Layer 8 of a small transformer language model trained on English Wikipedia (16 layers, counted from 0, width 96).
A neuron adds its activation times its output weights to the MLP's output. To switch it off is to set its activation to zero at one token and run the rest of the model.

Output weights of the MLP neurons that the questions are about. A number n stands for n times 0.0048.
n26: 26 24 -40 -43 -17 35 9 -41 -14 35 -1 -10 49 -12 -16 -7 41 25 4 8 3 64 0 40 -24 -16 20 8 -13 -10 11 8 52 36 -5 -2 -25 49 -17 8 -1 -21 1 -2 27 73 -4 19 50 -42 -22 43 -34 17 -28 -1 4 -5 5 -16 34 17 -10 -6 37 7 32 -68 31 26 25 22 -11 -6 -2 -17 -8 -42 47 -3 -21 -4 -50 -21 -29 46 48 8 -25 -38 -20 -1 -38 -2 42 41
n43: -19 5 40 -24 -12 -11 -14 -48 -33 52 -18 26 -20 1 19 23 -8 -19 41 33 35 -7 -1 21 4 -24 36 30 -52 -30 11 -42 -40 -13 23 46 -38 -14 -30 29 -30 -54 -27 35 21 14 -2 9 22 0 -41 -11 26 -31 24 -24 29 30 -26 -13 16 -6 19 13 18 52 -17 -5 24 -5 16 4 10 12 29 7 21 -8 7 -61 -3 24 -35 65 -16 -37 -33 37 -14 30 19 -7 58 80 -24 1
n70: 53 -11 -13 15 25 -39 -56 -43 36 48 17 36 -34 8 -4 -11 -23 -28 18 -1 60 13 -28 38 18 10 9 -15 14 31 -19 22 20 -51 -30 17 -19 -10 -21 13 -6 -8 -52 29 20 21 -22 -74 17 23 -23 -11 51 3 45 -12 0 -11 -16 -8 -24 27 39 -18 -16 15 3 7 5 -5 -45 -56 -1 -52 -31 10 11 32 3 31 -26 -31 7 94 17 -14 54 14 -44 49 -16 9 -56 -53 4 -25
n76: -8 38 37 -28 -30 34 8 -30 24 24 4 -39 19 -23 9 -15 -57 -23 18 -38 7 20 18 -24 1 4 -7 32 -17 38 -13 28 6 77 -19 -30 48 10 46 -23 20 -43 -15 22 -33 -43 42 -65 30 -17 -8 26 -41 -22 9 15 4 36 12 12 17 10 -1 -33 19 7 7 34 -2 -26 23 32 41 -31 -31 -14 9 -32 -11 19 11 -50 13 6 -61 -22 -3 13 8 -5 -3 48 4 -20 47 -24
n88: -6 0 -52 44 -44 -18 -36 -13 43 -4 -19 -12 37 -13 47 29 25 21 -1 47 42 -38 -14 -2 1 3 -42 1 -5 17 -7 -18 55 -56 45 -36 -12 -27 -26 37 46 64 27 -10 14 32 -23 49 5 45 -18 -17 -27 -35 -58 -33 -9 17 -6 -2 34 26 -51 5 6 4 -20 -36 -7 47 29 0 -6 16 -67 -15 20 12 23 12 -73 -10 -59 57 -24 47 47 49 8 41 20 47 -15 29 -7 41
n94: 79 -1 9 42 -19 -10 -14 6 40 -4 -6 11 37 29 21 -8 -45 2 -14 22 -6 16 -20 -7 21 -9 24 43 45 76 -54 19 79 23 -49 0 -14 -33 31 -1 -16 4 -46 -45 -40 0 -11 -17 -34 -26 -7 18 -9 -14 11 79 16 68 -9 -13 16 -21 -19 -1 -10 5 -11 -7 -41 -7 35 31 23 -15 -38 -11 -6 -11 37 -45 41 -78 -37 26 -21 -17 8 -66 -4 18 -1 49 -26 10 -45 -25
n96: 35 16 20 11 -45 3 65 -6 9 22 28 28 21 -27 25 -17 -20 1 -29 2 10 31 -15 6 14 -17 27 4 25 13 -29 3 19 -8 16 -37 12 -13 4 -10 -18 6 -30 23 15 -10 22 -11 -60 26 7 -25 -7 -44 -1 -5 -35 -9 10 -40 -15 33 -42 18 7 -70 15 -28 7 -22 -27 -18 -5 -13 22 19 -9 33 61 -8 39 12 -3 -24 1 14 18 -19 5 12 2 17 3 10 -9 14
n115: -37 -21 54 -45 45 -70 30 19 -28 -53 -34 3 11 -49 -26 19 -23 -18 71 -33 20 -4 23 -8 -14 -6 -8 -9 -4 -12 -41 57 -19 -66 -58 -23 -19 -36 4 -36 32 -8 17 9 10 -1 43 -1 -16 16 23 -22 6 53 41 45 -24 -44 2 -30 -37 -25 16 8 13 -8 3 9 -28 -69 24 -27 15 4 -1 1 -33 -32 -13 -45 15 -20 -19 0 38 14 -42 -22 10 -22 14 -11 5 15 52 9
n120: 52 70 -12 -35 -8 5 33 -45 29 -58 2 -62 9 -9 50 14 -11 15 23 7 81 78 -4 -32 -27 -23 30 -7 28 10 25 14 -30 -16 -37 -23 1 -4 11 -46 7 45 27 -2 25 -10 -17 43 -27 -26 11 -66 -22 -42 -20 -1 -43 13 8 -21 -6 -35 -12 7 6 32 -22 54 -25 -18 60 -37 -6 16 29 27 -2 20 49 7 26 -57 -9 26 -28 12 16 15 -7 27 10 11 12 42 -16 14
n127: -17 18 19 38 -29 39 43 22 -15 -18 5 -8 33 4 14 17 19 19 -49 3 12 17 40 -11 -8 -15 38 5 -19 36 13 -41 7 43 -9 53 52 5 55 50 7 9 -44 16 -2 8 18 -31 4 -60 37 -31 -70 14 30 -10 43 18 -13 -30 50 25 -4 -34 13 18 -1 16 21 20 -23 -20 -4 37 -26 -21 -9 13 30 24 13 0 7 12 -10 18 39 10 11 1 45 -37 20 -30 25 13
n129: 1 -3 2 -29 -32 -2 20 -20 17 20 7 -21 -13 -15 -30 -8 -55 -1 -37 -29 26 -2 -23 -20 25 -25 21 13 -35 56 7 49 -18 1 3 -11 8 -11 77 -41 46 -43 -26 16 -5 -17 2 -2 22 33 -6 24 -13 26 21 -38 -4 9 12 23 14 -3 7 -39 22 -4 -41 5 13 18 18 4 7 -15 -3 23 15 -14 -3 8 -39 -16 -34 -11 -34 26 -28 9 13 -60 3 33 35 -18 -27 -54
n132: 21 -1 -1 32 -23 -21 22 -8 -44 4 9 -4 3 -17 10 30 -13 50 -28 5 6 -2 46 -19 -24 -15 5 26 -7 6 27 -39 26 -24 42 64 29 -25 -22 -20 15 44 -35 29 -14 -39 -5 -10 32 -4 67 8 -50 35 -37 19 -29 40 27 12 -47 -15 -69 40 41 37 35 -63 -49 33 17 -69 -26 18 -35 -7 14 -30 0 5 -22 0 -24 -48 -21 42 -40 47 -18 10 0 -40 -5 -9 15 27
n155: -21 -29 -48 -20 6 -24 -19 19 73 -7 -44 37 -10 -3 11 -22 17 18 21 -30 32 -49 -39 -8 61 39 43 -70 -90 35 -9 -1 38 -29 17 -7 21 55 5 3 10 -23 17 -56 11 -29 16 -25 25 -9 -62 0 -15 -6 57 25 22 41 9 -62 16 -35 3 -39 38 31 19 1 -29 -52 0 15 -3 19 14 -5 25 -9 -28 -2 -32 -34 -4 -22 19 2 -32 -17 31 -48 -10 33 -48 -53 -21 6
n158: 3 0 -31 17 -15 22 10 0 -14 43 7 -2 47 -41 5 2 52 -44 4 -38 0 -5 10 27 -3 0 40 22 -27 -25 29 12 -22 21 -27 7 23 -48 34 15 -19 -10 -6 3 1 -10 7 -58 -41 22 35 -9 -14 15 -4 31 -39 -13 13 -31 35 -10 -17 -3 -23 -7 -30 19 30 -24 -40 -19 21 -1 11 24 -12 -40 -2 9 35 7 1 -1 -2 -75 -4 -16 18 13 10 -10 -26 -14 27 -28
n160: 28 19 17 7 43 -41 6 94 -12 -24 22 -47 49 77 -29 19 18 -21 13 -66 6 12 -39 -5 0 -32 3 -31 -8 18 -45 -20 -34 -25 8 13 -21 0 30 23 -19 4 -10 42 16 48 9 -3 -12 13 28 18 -39 -13 -38 84 -8 -90 -1 -32 -14 32 41 30 -36 25 -10 -37 1 3 -11 -27 18 29 12 28 29 16 32 -5 -5 21 37 0 92 -68 15 -35 -21 -24 -36 2 1 -59 -34 -12
n189: -12 22 -10 3 20 -4 -12 8 -4 81 -24 23 13 23 11 0 0 2 26 57 76 -40 6 27 -16 -36 8 -22 21 64 -30 -10 -13 14 35 31 3 11 44 5 17 20 21 -16 -12 -6 26 0 9 -16 -9 33 0 42 2 39 -9 37 -39 -13 2 17 34 -15 -23 29 -27 42 -29 4 0 10 -21 66 8 -15 -16 -3 14 -53 32 -3 6 14 25 41 -39 26 -8 -32 24 29 -5 -16 0 -45

Each question names a token from some text and the token that comes next. It shows the activations a of the neurons there, in the order above. A number n stands for n times 0.45.

Then comes g, the gradient of the next token's log-probability with respect to the MLP's output, scaled to length 1. A neuron's effect is roughly proportional to its activation times (output weights . g). A number n stands for n times 0.0039.

"of ", then "Scot"
a: 7 0 0 -2 0 0 -8 0 0 0 0 0 0 0 0 -3
g: 11 -6 -33 -1 -51 18 41 24 38 35 -28 -23 -6 11 13 -15 30 -20 26 -43 -2 -12 -45 -53 -17 -4 19 12 -9 0 7 -12 -1 24 -12 -26 -12 -5 5 -12 -5 -20 -13 -1 9 10 -9 4 10 -60 5 53 18 -16 -22 5 15 -43 1 10 -41 -58 12 -39 -8 8 -7 32 -20 -32 -26 7 13 2 28 55 -3 12 44 14 67 17 -5 -41 4 -12 -46 14 50 34 -26 -1 -19 -32 16 35
Which neuron, switched off, raises the next token's probability most? n96

"u", then "el"
a: 0 0 0 0 0 0 -5 5 -2 0 0 0 3 0 0 -29
g: 2 -34 16 -14 50 25 3 -9 -63 7 28 0 -26 -48 -29 54 22 46 -20 -5 -25 9 -2 -18 37 11 -50 11 -3 -33 16 -21 -40 -10 23 2 -17 37 4 47 -26 8 -21 29 -14 15 -23 11 13 23 19 12 39 -13 -13 -2 10 -18 -23 37 7 -15 26 12 -26 -44 -17 -12 26 8 -30 -44 16 26 -6 7 -15 -7 27 -13 4 52 28 -20 0 6 9 7 42 -46 -18 -54 26 17 34 -39
Switching off which neuron hurts the next token most? n189

"au", then "d "
a: 0 0 -7 2 0 -55 0 -2 3 0 0 -14 0 0 -2 0
g: 10 49 29 38 -21 5 -26 9 5 -42 15 -20 -29 56 -16 -67 20 -23 1 0 12 29 5 15 -15 -62 33 35 12 -70 -16 -33 8 -35 15 -22 -44 -4 -26 -2 30 -30 -13 23 29 21 -15 15 12 -18 -31 -24 -15 0 9 -28 -17 -9 8 22 -8 37 -11 18 -18 -10 14 2 16 24 -18 -18 -33 24 42 38 8 26 -4 35 11 35 35 36 -24 36 20 -20 -19 34 -24 19 3 10 11 -24
Switching off which neuron hurts the next token most? n94

":", then "\n"
a: 0 0 0 -17 0 0 -30 0 0 0 0 0 0 0 0 0
g: 16 4 16 -23 -24 5 -43 1 16 -22 42 9 9 1 -33 -41 -42 18 -1 -15 11 15 -18 11 9 64 16 9 -6 10 9 6 72 27 -13 -8 -20 26 -2 -23 28 -12 1 10 18 18 -34 2 26 -4 -38 11 -25 1 -37 51 18 32 13 43 -19 -19 24 -27 35 17 -29 3 -57 -25 -18 -7 -25 -7 23 17 36 -43 -24 49 45 18 -13 15 16 41 12 13 -5 -4 7 22 -15 -57 39 36
Switching off which neuron hurts the next token most? n96

"m", then "al"
a: 0 0 -5 -3 0 0 5 -6 0 -9 0 0 31 0 0 0
g: -4 -13 -16 -30 -23 -22 59 -30 -9 -39 9 14 10 -6 2 -45 1 -8 21 -4 -2 3 -24 14 58 5 30 29 0 -3 31 -7 21 84 -28 -22 -10 -35 -33 2 -24 -19 50 -19 -7 -32 3 -24 42 30 20 -9 43 33 37 43 -1 -5 -5 5 -24 17 20 4 31 -16 31 29 16 -41 7 3 35 -38 5 -9 44 8 7 -11 29 -51 2 8 -33 -7 0 1 22 -16 -21 -51 1 27 4 35
Which two neurons, each switched off alone, lower its probability most, in order? n155, n127

"ay", then "ers"
a: -1 0 0 0 0 0 0 -1 -16 0 0 0 0 0 0 0
g: 14 19 -22 -25 31 38 7 25 2 19 -4 0 -41 -10 -25 -7 81 6 -42 14 -31 2 0 -15 13 0 8 -42 1 32 22 -35 2 10 33 -1 4 -26 -19 14 -24 44 -9 18 15 14 0 -35 -41 -12 -37 6 38 -15 12 -25 -2 -49 -31 -29 -5 30 -6 7 24 -46 31 15 51 8 -18 6 -10 7 -25 -22 30 10 -6 5 -52 -32 -1 52 30 -19 -27 -19 20 0 49 11 -24 -5 -40 50
Switching off which neuron hurts the next token most? n120

"mil", then "it"
a: 0 0 0 0 0 1 0 0 0 -7 0 0 0 -6 0 2
g: 57 -28 7 -21 5 -10 -1 5 -35 3 2 -16 -23 18 -16 -3 -9 -6 27 45 1 -64 -12 43 46 -32 -14 -20 -58 5 8 1 12 43 -34 0 -31 10 19 -2 -10 32 -9 25 -60 -23 26 -25 -7 37 8 6 6 -41 -32 -22 36 28 2 -44 -42 4 10 10 3 25 24 16 -15 8 -8 -9 -15 -21 -12 -42 34 -16 -13 26 -9 -20 7 -11 22 25 -26 -10 -13 -27 9 24 -59 -29 -57 38
Which two neurons, each switched off alone, lower its probability most, in order? n127, n158

"East ", then "of "
a: 0 -5 0 -2 0 0 0 0 0 0 0 1 0 -8 0 0
g: 19 30 -1 -12 -3 29 -12 1 15 -28 18 16 -35 -70 43 -25 4 16 -17 -27 33 11 -13 4 11 71 -42 -8 2 -12 -5 17 27 23 -15 10 -28 -1 8 -3 -42 22 23 -14 70 20 14 -10 -49 22 10 6 2 -30 44 34 26 -17 -7 -16 -21 43 -9 20 12 5 55 -7 -41 29 -42 20 -23 -30 -5 -6 15 16 26 14 -18 -20 -11 -4 36 37 43 18 3 -16 21 50 -10 29 23 0
Which two neurons, each switched off alone, lower its probability most, in order? n43, n158

"dem", then "on"
a: 0 0 -3 0 0 4 0 0 0 4 0 0 0 -2 -4 0
g: -7 3 -25 44 46 22 16 13 -16 30 14 20 28 -18 -2 2 22 27 -10 -9 63 -22 -24 -4 -2 45 28 8 -30 -25 -14 -13 35 40 16 -17 -43 -36 -37 7 25 1 -50 14 7 -25 16 15 30 32 5 23 8 3 -16 -16 63 24 2 21 -3 12 12 3 -3 17 17 47 -17 31 -42 -45 40 -19 -8 -39 -23 39 -11 -1 15 -16 -19 1 -58 3 21 -31 27 37 -32 35 -17 -19 27 -25
Switching off which neuron hurts the next token most? n160

"band ", then "the "
a: 0 0 0 0 0 0 -2 0 0 0 0 0 0 26 0 -12
g: -6 -8 8 15 -31 7 -26 -1 -46 -22 -53 6 37 -16 -3 42 73 37 -28 26 23 2 13 -8 30 22 -23 -16 8 21 12 8 -38 18 7 -14 -41 -43 -28 -28 16 18 -15 -16 49 -18 -50 8 -34 0 27 -22 0 43 36 -31 2 -28 -14 -42 2 -5 6 -2 41 -35 4 -46 -3 33 -9 -31 -14 5 6 36 -42 -28 4 -4 9 -29 -12 -15 -27 -16 -66 6 -15 -8 24 20 -14 10 -12 24
Switching off which neuron hurts the next token most? n158

"l", then "l "
a: 0 0 0 0 0 0 0 0 0 0 27 0 0 0 0 0
g: -46 -1 24 24 -1 46 7 -14 35 28 -3 -7 23 18 36 33 -35 -43 -24 10 19 59 17 -1 -27 23 5 45 -9 36 17 11 1 43 46 -17 -63 4 3 -35 -4 34 -58 -16 14 44 -23 0 -1 -2 -26 22 2 -8 46 -25 -10 0 19 27 34 -4 -18 22 3 -14 -15 -46 30 6 -19 13 19 -15 9 17 -14 -5 31 -7 16 15 -24 -12 4 44 21 35 3 39 -17 47 -31 -1 -12 -42
Switching off which neuron hurts the next token most? n129

"\n", then "- "
a: 8 0 0 25 0 0 -2 0 0 0 0 0 0 -9 0 -1
g: -9 18 -16 -13 8 -28 -53 22 -14 1 18 10 15 -36 1 25 -16 30 -50 38 16 17 -13 -70 -4 26 -31 -3 -23 14 40 -20 -8 0 45 -25 -16 25 42 -18 -15 -2 -20 10 7 -2 -7 37 7 -11 5 -23 -8 31 -23 49 -57 7 -25 9 -26 -58 -28 -42 15 4 42 -27 -19 -12 -24 47 5 -29 -1 -35 7 -7 -13 61 -28 -5 -7 -24 -4 54 -15 -17 15 7 -28 -20 10 8 -18 -29
Switching off which neuron hurts the next token most? n158

"li", then "br"
a: 2 0 0 0 0 0 0 9 0 0 0 0 0 0 0 0
g: 8 -18 -51 15 21 -55 -32 25 19 -4 -52 23 4 -15 11 1 -8 36 -15 -35 -31 14 -6 2 -48 0 -12 -20 -17 38 -2 24 37 25 -41 -28 3 -16 -12 36 10 -5 4 -29 8 -57 -10 -4 -38 -11 -18 -3 30 21 -49 0 1 11 -53 5 19 -2 54 24 -57 -25 1 35 -15 10 40 12 1 35 -13 -3 -6 -25 3 15 -31 -12 -20 -50 -25 26 -2 -37 -29 -8 -21 48 -1 7 37 3
Switching off which neuron hurts the next token most? n115

"ning ", then "again "
a: 0 -4 0 0 0 0 -15 0 0 0 0 -21 1 1 0 -1
g: 38 -35 -38 7 1 -12 -32 -8 8 -17 -66 -15 57 4 29 12 24 -23 4 13 -18 -11 22 -19 -11 -11 14 -31 43 25 9 27 19 -28 -20 16 -48 -24 -48 14 20 -23 -12 -20 17 23 -26 -36 -48 57 -21 28 -7 -14 -30 -3 -7 -49 -15 -6 38 -8 36 -20 -33 -39 -7 1 23 -13 24 38 -1 24 -17 -28 2 -14 -24 -5 -24 13 36 21 36 -20 -16 3 11 15 -11 -16 9 -5 0 74
Which two neurons, each switched off alone, lower its probability most, in order? n132, n96

"det", then "ec"
a: 0 0 0 0 0 0 0 0 0 -5 0 0 0 -8 -9 0
g: 11 26 5 32 -55 -1 30 -13 37 43 -1 22 -6 3 -29 -1 -35 -2 -9 29 25 55 -4 -3 12 -10 -39 27 -24 -23 -12 -45 -25 -2 -1 27 -49 48 -3 22 -33 -26 -37 39 11 24 16 14 -10 -15 14 -2 11 -1 6 -3 -35 -30 40 -17 -24 6 -26 24 23 16 -19 22 82 -27 -1 27 -19 -4 31 -6 40 -36 6 -11 23 5 -27 11 36 -2 -26 -15 -25 -34 57 -29 28 9 -3 0
Which neuron, switched off, raises the next token's probability most? n160

"mit", then "ty"
a: 0 0 1 0 0 0 0 0 6 0 -36 1 0 0 0 1
g: 10 -23 52 15 -28 -19 6 14 28 -15 41 -10 -21 -13 14 38 -8 -47 -11 -17 -42 6 -1 -24 -33 45 -16 42 -13 -4 -13 -38 -13 11 15 9 -34 14 -35 -25 11 -46 11 -61 39 21 -4 8 27 -28 17 -11 -12 15 3 78 -7 27 11 -46 16 -8 -31 -4 14 27 7 -35 2 -20 17 22 80 5 24 -19 -16 -5 21 -21 15 -25 11 -26 12 21 9 13 3 -15 -21 -42 -20 34 -13 25
Switching off which neuron hurts the next token most? n129

"er", then "ve "
a: 0 0 0 0 -3 -32 0 1 19 2 -7 -18 0 0 7 0
g: -41 -6 18 31 14 1 16 -16 43 38 36 47 8 4 -12 32 22 -2 -47 14 -45 -8 -5 4 9 -27 32 -22 -28 -42 20 3 -18 39 -34 6 -48 32 32 -17 10 -20 -15 -44 -1 42 -18 -3 -2 9 13 54 24 -12 18 14 14 26 3 -23 -7 -8 -20 -65 6 -25 16 -4 -66 23 -42 18 -17 -18 -12 -9 -4 31 -15 -24 15 5 5 -31 -26 -59 -31 -50 3 8 -8 -21 13 -24 5 -1
Switching off which neuron hurts the next token most? n132

"Red", then "di"
a: 0 0 0 0 0 0 2 0 0 -1 0 0 0 0 0 9
g: -28 10 9 -4 4 40 5 -35 -24 8 36 8 32 -58 30 -36 -34 -27 20 22 1 -4 17 11 13 25 -35 4 15 -43 34 27 -18 7 -2 -8 41 42 -35 -31 -4 -12 48 6 -33 50 81 2 22 17 31 -37 12 -6 17 15 1 -22 26 3 6 22 2 14 -4 -42 28 -34 -17 -62 -9 -6 24 -16 -17 24 -26 45 -37 -17 2 2 15 -6 -14 32 34 -29 13 -18 5 11 14 27 14 -24
Which neuron, switched off, raises the next token's probability most? n189

"in", then "sur"
a: 0 0 0 0 -2 0 0 0 0 12 0 0 0 1 0 0
g: -19 8 48 29 -20 25 28 10 37 24 2 19 -57 51 15 -20 42 0 -20 -4 -8 -41 -4 -14 15 17 19 4 29 -1 -5 11 20 29 -1 -13 16 -13 51 33 -1 -32 32 -29 57 20 25 1 39 -14 -33 15 -16 1 22 -49 39 15 -16 12 0 17 10 55 -24 34 -5 15 -11 4 40 -8 20 -2 -53 0 -20 14 49 39 -4 -4 -33 -10 -3 14 28 -29 -8 -5 -5 -26 32 -10 -67 4
Switching off which neuron hurts the next token most? n127

"rec", then "ep"
a: 0 -1 0 0 0 0 0 0 0 5 0 0 0 -13 -17 0
g: -23 -17 -28 -1 -13 -3 -10 -9 -9 -21 0 -18 -24 48 -15 -15 10 23 -15 -1 21 -24 -53 -10 -16 -22 -7 49 5 -17 -12 -22 -2 -25 19 -18 -34 6 37 11 16 -5 -38 57 -48 15 20 16 -25 -40 29 -35 3 -27 -1 5 -12 30 8 -34 42 -32 -37 10 12 11 -69 -11 58 -20 0 13 -12 10 -2 -12 8 -9 -40 3 38 10 -45 66 15 20 28 -1 -9 -29 16 14 25 -66 6 0
Switching off which neuron hurts the next token most? n127

"o", then "o "
a: 0 0 0 0 -1 0 0 -11 0 0 0 0 9 0 0 -3
g: 17 13 -39 13 5 -13 21 -39 -49 45 -18 3 4 -21 28 20 -52 2 -1 20 -8 -14 -33 13 6 -5 -10 -6 1 28 18 12 -10 -6 -11 -7 -20 -28 25 12 -3 60 -7 -5 -41 4 -34 40 -14 33 19 57 25 13 -40 -26 -28 -35 24 10 -1 -10 23 -6 6 -34 7 -25 -23 33 -37 22 -47 -52 -4 20 25 17 -58 -8 29 82 17 -1 30 7 8 -24 -10 10 44 3 16 -9 -16 2
Switching off which neuron hurts the next token most? n115

"u", then "tion"
a: 0 0 0 0 -4 -33 2 0 0 0 11 0 5 0 0 0
g: 39 2 -19 0 -18 22 -11 -29 14 29 21 -50 52 -27 0 -24 -46 -1 19 43 -2 9 -13 -9 6 -39 44 10 50 35 33 -17 -8 -3 -23 39 -2 17 0 12 3 -8 -21 -2 -4 -26 21 -31 -36 -8 12 -6 -11 21 -25 -13 -7 -12 9 28 -44 -37 7 -4 51 13 38 -64 18 -5 11 37 -26 -27 46 -20 19 -3 -15 -51 9 -14 -18 22 -4 19 -21 -8 13 29 -19 -1 4 6 -53 69
Which neuron, switched off, raises the next token's probability most? n94

"retur", then "ning "
a: 0 0 0 0 6 0 0 0 0 0 0 4 0 0 0 0
g: 11 -28 48 -43 28 -36 -16 7 -30 25 16 -50 19 5 -22 19 -34 6 41 -24 -13 39 -11 -30 34 1 16 36 22 9 34 -72 -34 35 11 -6 -27 7 -27 -24 -34 -20 -1 19 11 5 -15 -8 -4 -22 -27 -12 -28 73 -41 -18 -37 0 9 8 -16 -21 19 -3 -46 33 -28 -40 -20 18 -12 5 24 12 13 43 -1 29 4 22 20 29 17 22 -2 -1 -54 -22 -4 -7 36 -15 5 5 -4 -23
Which neuron, switched off, raises the next token's probability most? n88

"man", then "u"
a: 0 0 12 0 0 0 1 0 -2 0 0 0 1 0 0 -26
g: -3 9 9 -25 10 -23 2 42 12 17 -14 11 -38 11 -3 -7 18 -39 30 -43 47 -16 8 15 -38 -37 -3 -49 -8 5 24 -11 -55 -47 15 14 38 47 -8 33 -1 19 -12 16 -33 -10 32 -10 -47 -4 -16 -36 -14 -18 -5 -27 17 -13 44 -25 44 14 41 37 -39 3 4 3 20 -15 -29 3 6 8 -25 19 6 4 19 9 -75 75 -6 25 10 24 -6 -24 10 33 -26 2 0 14 -11 11
Switching off which neuron hurts the next token most? n70

"State ", then "Te"
a: 0 0 0 0 0 0 -15 0 0 -1 0 0 0 0 0 0
g: -31 -10 26 18 5 10 -26 -7 -22 10 21 61 -4 34 15 46 54 -61 0 -23 4 -6 2 -12 -15 -14 -11 30 -1 38 -4 -8 -34 30 16 38 2 -16 -21 1 19 -61 -24 -30 21 9 -35 -20 18 -1 -7 -28 20 25 -11 -30 1 -4 7 -27 24 -43 63 9 -15 -43 -14 -5 -24 -53 -10 -12 -10 4 -3 -35 63 11 1 -17 -40 1 39 36 21 3 49 -4 -2 26 14 1 26 36 -5 5
Switching off which neuron hurts the next token most? n96

"son", then "), "
a: 0 0 0 0 0 0 8 0 13 0 0 0 -9 0 0 -15
g: 10 32 -16 -11 19 -7 -32 -10 8 -40 -36 -26 30 21 -36 -18 5 21 19 25 19 0 -10 -46 -21 -16 -1 3 9 -3 60 -41 -22 -5 49 5 24 1 26 33 -40 12 4 -17 -2 44 26 17 -52 -5 26 -36 -7 -31 -26 -3 13 21 8 13 28 -14 22 30 -17 35 -1 24 18 -8 -27 11 -28 43 -25 -16 -47 25 -52 -11 -7 -32 -15 5 -54 2 12 48 41 -36 -26 4 13 -6 -38 37
Switching off which neuron hurts the next token most? n120

"ro", then "ad"
a: 0 0 -8 0 0 0 0 10 0 1 0 0 0 -3 -30 0
g: 19 -26 9 -52 39 -37 -61 -36 -7 -55 -9 -16 -31 -26 -5 3 43 -15 2 20 12 -40 37 -26 9 17 18 -42 8 -6 -9 -2 -11 -44 -24 5 -1 61 2 -11 45 -14 -18 -46 -47 28 -35 4 -4 25 8 -19 -23 -22 -17 15 -34 9 -38 5 -16 -6 -6 -5 3 -14 -4 13 -25 -37 6 -25 20 9 -33 -14 9 3 -44 16 -14 -6 -22 18 44 -12 3 -32 -43 33 28 -27 -36 24 -34 -8
Switching off which neuron hurts the next token most? n115

"beg", then "in "
a: -16 0 0 0 0 0 2 0 0 0 0 0 0 0 0 0
g: 45 14 27 -18 16 11 46 -4 -3 1 28 48 18 1 27 60 -24 -12 8 -42 -18 24 -4 26 40 47 9 12 11 -10 -12 -4 54 2 -56 17 13 -33 13 26 18 32 19 -26 28 -2 34 0 7 14 3 -14 1 -2 17 21 2 52 -14 3 24 -12 -47 15 -20 -55 2 -27 -3 -22 -25 -62 30 10 -53 -20 8 -10 10 8 -5 26 -12 -15 27 38 16 20 10 14 3 30 -13 -69 -12 2
Switching off which neuron hurts the next token most? n96

"n", then "ine "
a: 0 0 0 0 0 0 0 0 0 0 3 -2 0 0 0 0
g: -53 -33 42 28 23 59 2 34 -50 47 33 19 30 31 -9 59 -7 -47 -2 4 4 -1 10 -21 41 19 17 -11 12 -51 11 -15 32 9 37 15 -10 49 -11 -8 3 5 -27 2 -19 -1 24 -38 -25 -31 3 -13 14 -43 -22 3 -13 -2 15 13 -15 6 -1 -73 -4 12 20 14 -25 43 21 30 -13 -24 -17 -38 10 17 -16 -11 21 10 22 24 21 -3 -20 2 9 17 42 -24 39 -10 -19 13
Which neuron, switched off, raises the next token's probability most? n129

"and ", then "200"
a: -2 0 0 -4 1 0 -3 0 0 0 0 -93 0 0 -2 -13
g: -17 11 -12 -22 -1 10 -39 -29 55 -12 7 -11 1 5 10 -19 42 51 8 10 -34 8 -2 15 30 -23 2 -47 19 11 -40 2 18 -20 -10 -5 -52 0 18 46 -20 -7 15 19 17 -35 20 0 7 32 -47 25 2 -19 -24 33 36 3 25 30 21 36 -44 37 -26 -8 -48 27 -27 -28 14 0 -48 9 -28 -5 -30 30 -25 40 6 -65 6 -8 2 13 62 34 3 19 -18 18 19 14 -9 16
Switching off which neuron hurts the next token most? n132

"ine ", then "students "
a: 0 0 5 0 0 3 0 0 0 5 -2 0 0 22 0 0
g: 15 -31 -23 0 8 -9 -1 41 43 -24 37 -10 12 71 -55 12 40 -16 -7 38 -6 -49 35 11 39 -11 -40 -32 -6 -9 2 -14 11 4 -14 1 13 10 -44 -36 -3 -16 0 13 -37 -29 9 -10 5 -9 23 -3 24 -56 -4 -1 -25 28 13 15 -40 -45 -35 -2 -24 21 29 29 -53 -49 -21 12 30 -43 -3 -41 1 22 -37 33 29 3 18 -23 8 -34 -25 -25 2 -1 -8 -7 12 -3 1 -10
Which neuron, switched off, raises the next token's probability most? n127

". ", then "Town"
a: 0 0 0 -14 0 0 0 0 -2 0 -4 1 -1 0 0 0
g: 49 -17 28 18 7 63 12 15 -9 35 6 -13 -33 -37 41 -3 -23 -1 11 18 -5 -2 14 -40 48 5 -13 15 -56 -20 -6 33 56 21 -19 -23 28 9 12 -13 -9 -17 -11 -7 52 -44 13 -35 -38 4 35 28 -53 -27 23 3 11 22 50 36 13 -8 18 -24 20 -38 13 42 10 7 -37 -3 17 -8 -18 -5 -53 -1 -20 -6 4 1 29 7 4 34 -38 -15 11 13 11 42 -20 7 27 -1
Which neuron, switched off, raises the next token's probability most? n76

"s ", then "where "
a: 1 1 -4 -5 0 0 -7 1 0 0 0 0 0 14 0 0
g: -43 8 -5 19 -2 -2 -2 35 2 -26 -59 -26 -2 8 18 -49 -15 -18 -6 13 8 -2 17 20 -16 -8 2 -5 -66 0 28 -12 62 -11 29 -31 16 -31 43 -13 9 -26 24 -25 -5 -4 -10 -12 17 22 34 -18 1 -6 25 46 -33 -9 31 14 18 -4 -42 59 -16 54 20 -9 3 -13 27 -23 -32 25 -13 1 -13 -8 6 29 -61 -54 1 4 32 21 -25 52 -32 -18 -11 -25 31 11 22 -7
Switching off which neuron hurts the next token most? n96

"h", then "und"
a: 5 0 0 0 0 0 0 0 0 0 1 4 0 0 9 0
g: 25 -16 -22 15 50 19 -33 25 -12 14 -36 -31 61 12 17 -37 -8 32 3 -17 16 16 -37 -15 -18 -14 12 -8 -2 48 9 35 33 -16 -31 -46 38 -55 -7 -8 -60 -22 -10 -10 27 15 -32 -9 -26 23 -22 6 -47 -22 9 28 8 -4 12 14 23 2 -10 39 -17 -8 -2 -40 10 -9 19 -33 11 9 -28 -35 -28 -43 -11 17 -9 22 -18 -16 29 1 -7 -21 -27 21 20 25 -54 22 -19 -55
Switching off which neuron hurts the next token most? n160

"==", then "History"
a: 0 3 0 0 0 -3 0 0 0 1 3 0 0 0 0 0
g: -16 4 -18 -16 12 -35 6 -32 -18 25 -18 5 -18 -10 -2 -20 17 -34 14 24 -9 -3 29 -12 -4 -22 -42 12 11 -10 -22 31 51 -15 -31 9 -8 8 28 -31 17 32 -47 -37 -14 -24 -6 -15 -8 0 4 -39 -8 -42 6 -6 -19 -25 -1 -21 -38 -57 -70 19 -10 -57 -11 31 29 6 29 -28 43 -41 -7 -44 -43 23 -28 1 -5 -10 0 -45 -44 2 -22 -21 -11 12 5 -42 -43 9 32 -27
Which neuron, switched off, raises the next token's probability most? n43